Layer 2 of a small transformer language model trained on English Wikipedia (8 layers, counted from 0, width 64). Numbers have three digits each and are written without spaces.
A neuron's activation on a vector x is squared ReLU(weights . x), where the dot is the dot product.

Input weights of the MLP neurons that the questions are about. A number n stands for (n - 500) times 0.0011.
n6: 535584681522404122707557558820352724471449799273498572554447351444416555226615101473618550512453504779508749591588533672341539118402509500479509439558668498358562277371341444341666484688535480
n9: 463656577636615515677243413309694573496517607553445675225617717384207524397474694557777679446313506330522426617341417378629399610603599601682302547482601371363536538430472569410419514586430535
n26: 497613644628550383489672516475498515260414638537246507334578541562476510386627626277384684574546571430442500570550420434440661525508657523289484672617520430494684351699369407462276821458405662
n28: 771530403477114696538469556228456359310487323760441677438399451427429334450567359624585716626552482359528579537651268431497364656502370241223764389530374595431429615488721387445516541670613245
n47: 301470551509456521417405764425520506316536396699408436599512438546565595644622453458594605674698485449398381545602593586420584711489440551472351409551598550540599333496542419690467570392376349
n48: 502378573552433756529507464524264501532458512511509335485669529460445445322835348608505442352418625436485785815448439538540398485222428543528413464601678448644596396455491436584312603580474687
n60: 541587397516587518510386531416441348480306505589436517542613432447622485255605572615570875483545453521215346579333461391462530653474559615414568572371682370391601600539663454359533345541330527
n63: 384390227244398568477464702439450623596625457532511620234545100486196625459305554542791536647615574465510425623662592450580449522446801353448502338567608523739394424400474559633591493470801454
n70: 525782305497615585548267449535464728327397770536357370219623502452510413569543611405507648454655607577363391471366678758441303342287662417480459528630587490653694599492359469637431385571607227
n75: 500611190320610568718561461457361291436403574495595641458559553362484306314490496436544554412381401605389430470535589470442447557581588552461609584588610578630588396444639585560368511431329614
n86: 282458380229759326539619360509508518591422542541694638443674702310665525509306668303359614600646560382498534664528485676538477623364523542566446417362376550514679443559357222489517503681505400
n95: 634215550656273684551527459621451655329489399457598622616505289599491378604456152405494880360404572521732521516450653518496317629247658463325621385312384363397647659528595365319403285475669355
n101: 408656348311715317656440327584350245505613570611590446390510619637612352661423582688446548400341667365377610685389406496589406502633353622347414418347420466342813692562668776761401201726516353
n106: 473345323560683187170713238329478746538726560350661177487611636382527395786167525451316637448485313648320098199322447777943558605254133297441579636412925654083399556577322893612535327618659441
n114: 370610290416595549543362300414306628322556379525453752161737175531686712569419599523515567199499575418779274533660272493707476726664263135507522354501559513382617582525760367678546298601396707
n116: 576313320509590513404605660315304574490386705615608598461590333698713639436453443363428494645411519367355198498382549414701619375470798613571482686511723357198624405597529274392443456448592391
n126: 511372327442707510599756714438598503493576656620445513693598503260356379485434517434239800340517259672380329402351172741578640481547684325487356497676511473377461494589179294804494449509456350
n128: 331358674340442610461317628429403701519460614500256669665372400574712355635463494510475500686689316418617567651425593603354580591461375378399673631315280339598257199639507478464430592375900784
n136: 529650648727674458693427552409294308668474383381435684365526695566820565469335504372447573628601461394519369609456310464248450404308561664357501452562541348530643480455401508711673575451340435
n141: 433498427476509383331398370266663470235436540540412626444356564396550507543709485649405319619522416610418472205510299647534455545581625143437532527451473334641465596491330407796513509243478644
n150: 516481678539374698356516665411535753472548472499479618345761326419656511554649308218637431430505447199252553669298915303748646387465557430486475606355577383480642419382791287594687445472472413
n158: 592580586392343238445470542433366549947413554481670472328682417469556625371505455551570574517607630521633542199592431523254462891446396497426530520688632476339736624704533610400353527502436490
n160: 595604506426451625536518602326557430430496327572465618624060411509334178414634386659178202741495658408521535664351484535579794274532426417547216730606540465730519142300633538630380616490459702
n161: 365343533641464613537718623213489618550127604547473751372294661599600420616514454330332721445716467484598484475421538591433371610373614510222617349598293496425502657464521444423381472419450355
n172: 512228415743376280419399646622390516784248966503554238576227375502363358525671521556683347679294596559275379439675478648563737372642463534771440365229411566341262767626772113653782393343403680
n178: 452388313706448406340760587820642688634636153482527403722428443556724459529288647676349351455777810536269716481188537606713629499380462450415133935675699573342368449380723605496462232620553379
n194: 545576403331604501430641720605339596608301548571516969910276388602713352614610461550447434407438330272524408630459398662441404549523485760318342557261426516650495171491664612698324372741433447
n201: 608416517515523683434552417573492460525401404447669430436558400606544748334333338430690337530609624502518567553357374335377542613416621656388381475525495387547399373630578755375381505437455540
n207: 599455690264591233388727417457280427484578526593541223395331395489426683333514477428524281352461449569578572663748280261587601694419417683443496408275661611346800504434461614433684468469655499
n213: 545424420382382444426499491556475428565508416605554413551473461459695506498504649399438541556580682531468403488777544606562456617221492554488607323420629403523481524499637507511366547312177624
n218: 445416508316282667769352679396639540495291526528692494581732568574731473468408639575619641381274509658459337441406679311780463506556572455279260557542535640457279906640380370499315501511581537
n235: 799469466542704549343960675483392463457260241320521509630472266735510468587645436399472401372341601612635232662564788740588628582406284581507393534413320483310316252645712395780623530458515510

Each question shows a token from some text and the vector x that enters the MLP there. A number n stands for (n - 500) times 0.0062.

"on": 565696615430453463519536427421452418286582568553648436452661281442542597393477275269508472472473550504464669559506526569417390485569494382646594531404432510610625567497401384721467432200602648
Which three neurons fire most, strongest first? n141, n150, n114

"or": 452491545592548418568484486570488490184515569542428429376678282567516505528713444613597583487545391426385453483584444573416447463530569259614623565535332531655596497344486477505578625046670529
The neuron with the highest activation: n141

" V": 487615568501441671452623509286494307421513526728341379475356385664517393523473279429323543524615723433572648546521387529341384661441491629433616426582486525654681374487603479495405574357390589
Which two neurons fire most, strongest first? n160, n28

"pl": 442408576521432496343648668683342554495558426699412315477564382530286447495632567398546562594500847505378641415358435287582371498513500546660510444533472459460367523382673647543432481506444542
The neuron with the highest activation: n178

" F": 523496603548428436441534495383499425454490441624384344523663318573609537443626443519406546473384564487556580683355541297552428603449373783476722434434462525537568559393575589540510811131395459
The most active neuron and its activation: n207, at about 2.8

"ass": 285619424534382516591500674631422465330473560533521460446644428356500363519575596154437537459577884612387444597636477544343266613375448469594416514539628493476611495544550524576467440355535499
Which three neurons fire most, strongest first? n70, n213, n47

" Me": 398526569451488461535484290390457376487520412693347626434680391537586569483616389374735660556622570505611475578502530561569165543370508690513602414383513321519568494375723627426419554273380514
Which two neurons fire most, strongest first? n213, n95

" years": 472608532402445519451487572488755477368573478507618439572579303524601718447293619325590697454364554510449365561313414400501391529603591621537725431523321455601224558514473528588410600424503542
The neuron with the highest activation: n218

"ran": 311508636413468528640491615620421308339552439583522435463660317575328358367813573452462692517608548695459539573497497370547617602572471464522501573467520379517241495386321415571713491560406480
The neuron with the highest activation: n126

".": 514655484434636270522624392520437315330522638532433570559443511465476554498404295489584632487403694725494448652461361404476381512268685659518624526648504572411410691348462500498434575445250538
Which three neurons fire most, strongest first? n6, n75, n136

"1": 398475528603473568575536542542595443318629436579482291603405391572568568319471517578349701415607641388612493468331363385421593568639522645747545521540390544557457559320412411333365654560614488
Which three neurons fire most, strongest first? n178, n26, n160

"le": 406472563594611645600633371364520363432425638580592539450460351603355458494622408183605742570598525666504640668504479540391279520320573466557453355542588475494478420518505603323581450444305457
Which two neurons fire most, strongest first? n161, n95

"'t": 458555337442585371577717395532493369330451538657592566432747357467440571454518358396645536475478609380504508607420398507476421618200577761565555421415445451507556512646526410557418588423383721
The most active neuron and its activation: n86, at about 3.4

"\"": 583644379694664387437595289392533349504632543564408585460621450613438533527473377512600646547356687421446475515475354437429274590467550768456603428575378459512544387509545609321397569402303650
Which three neurons fire most, strongest first? n9, n26, n201

" of": 420509443453429197415577465475469433340507522596504508630503300624453698541414501335431649543374506419540493465341664508447550598555520813532706467472287731585381492371477575566493570566631428
The most active neuron and its activation: n194, at about 1

" | S": 588562620461485317481594459448514319594582469635384363371533282714538620460444320566626542487353531417507488484467536421515280772467476711563707435574344518603511442480475563489312671322505536
The neuron with the highest activation: n158

"ive": 293543589481479284655545382437536542437572528634428518523639264582286490571684416221500685380393560593659510660532494398552390545262609527539412487549517519565523490332565443505663526321510686
The most active neuron and its activation: n95, at about 2.4

"ations": 575601515517531700499560521582671428451555643506491333555708379563443453610370566280486708542375549494333478544359493447526291633521532832487415453527378468525371484546414556518172603516296440
The most active neuron and its activation: n218, at about 2.2

"opp": 334613476439363373382629544579431546372583456569487371472711458450418479396804502171456355477531609566307474573420592335519314521608627602498736566506561593581495456449647556515422580326498560
Which three neurons fire most, strongest first? n150, n26, n75

"ight": 315373523515456380570584595396670660480539555765392472443584373421441581500536550315488653396531448739556377495534296575484343368464418587558552483689430305376657525474636579630448517310486529
The most active neuron and its activation: n126, at about 4.7

" by the": 455519467523308138469575469464544401425502464503523441599498410647448695573408522314470664524372506504518539479374624473423579544541510811561686440469275648632349407371464623577485572552669465
The most active neuron and its activation: n235, at about 0.61

" while": 473491514435371181446611465572659529420498444602487448535443351615457615525367486346616645457410531525502502442304635360612414573609600702599672438552272603659336338382493527558534601584580499
The most active neuron and its activation: n63, at about 1.6

"eh": 301523438422676547513559442627492291451487410683474618343729415457623662547450659531422501397591745573459355571572356452458386467354533410584629377375537407473525503495585549493488768268461500
The neuron with the highest activation: n114

" Wat": 515593440518630617557528515486558423436486542556420423457566552446555701276615482409724374604739422460467492567389489435440304640458440822320583477463463405656344486490545425536367749279436389
The most active neuron and its activation: n201, at about 4.3

"949": 551514587580557450442387469423681367417578425736387448581511314575440471588385528379526541342457577700354380501301328425535471666505585620632730656630385411667468510412452534460404530493580494
The neuron with the highest activation: n126

" made": 437498370487244329481641486509546433436479445595527411558527415577501677621413565325445640499224548419584534497436663378536343599629519722574678511370342588484305503342604611550394607532648588
The neuron with the highest activation: n95

" until ": 556565492540303277460617420495575514474541509558392429554518336610595660518265460356493619572368535562558425449269556514486546620608426692584670480495232651521286469414461599526452586561585504
The neuron with the highest activation: n106

"ist": 411548352663669483499518658570582351443619452758451495499402441401418527525605755278338521468477767466539326619523419590674450468399527643494653366501410360555437565581503477470266648381472366
Which three neurons fire most, strongest first? n213, n26, n126

" \"B": 474582473560254344382673323527570538498650433526377385474545249611472526404600405541501609498429512453601721645438514456329319589575527584605646409460400609702473314468627512522331668447446533
The most active neuron and its activation: n48, at about 1.9

"\n": 458605392478351179458612362476448546457578460530438428508533509661520679573374443408434718542361468493523529536349602455476519573518417695574780530525345558667356439332390683544445500529485503
The most active neuron and its activation: n106, at about 2.3

"For": 414411589418335354457562551500486507297511556652485449540653227579408569460334404301534521432407606398664639431414503457505280561582600697629693526487384668571443344388551495591527725487639559
The neuron with the highest activation: n63

" were": 496521401456343231455594479522678478461523463549517484592512379671425603498384449384523706518368457470406516415371687458444407597612542753595672509424240650642330388357496596548450595571589502
The most active neuron and its activation: n194, at about 0.76

" are": 469553415431372178471598470553653462491581495518507454540505407662433594531443468413511693511398433429397524424382691433457402604595643823620669471411293565621287421345484549570426612531576480
The neuron with the highest activation: n63

"|": 403600495483549170476526428488493585404642478685469563360508432693457636457442383413546577463348588413525614549249604505442502555429572605622638490472372733632415539355490582554360577445382476
The neuron with the highest activation: n101

"g": 465544652358514470461608321213616619374525544548409445603643479595512585536486511448527552652518712458544397338469657662323295387579436557615635492553376535477636452529599411597402358295251458
Which two neurons fire most, strongest first? n47, n70

" \"E": 454563492453311371434609393518533329384607513611452499482544293706466514561524309616423690518411549400631665680387464368412400676424506593526752522348434612639304508369611463544456561544472521
The most active neuron and its activation: n28, at about 4.7

"M": 566500549406235345548581431430534506461551438694410494520477387703466528448575510448573568439443512494468569519316483469556462669511272694629694387570434721682405359381371569539478682419404450
The neuron with the highest activation: n28

"ect": 320520445478501473566562538558568491471428639656437456535641452498449471655780422380518625426596527433421395515486569252616563507768374665632451481626348503392264528457481384556329286428648591
The neuron with the highest activation: n172

", P": 515579596639373358473507435487486369498383413577415387381378356646500697595568486531604560564516495429419398569354606258600455724561398656603733430655468590678419431445411524565412596256461434
The neuron with the highest activation: n47

" all": 376531479408372368517594485568513509478523404562405331580500281599345652677376506356451672544426482373500606394425634380436465546595530890691597428486328581545413373446597563611422616527583537
The neuron with the highest activation: n63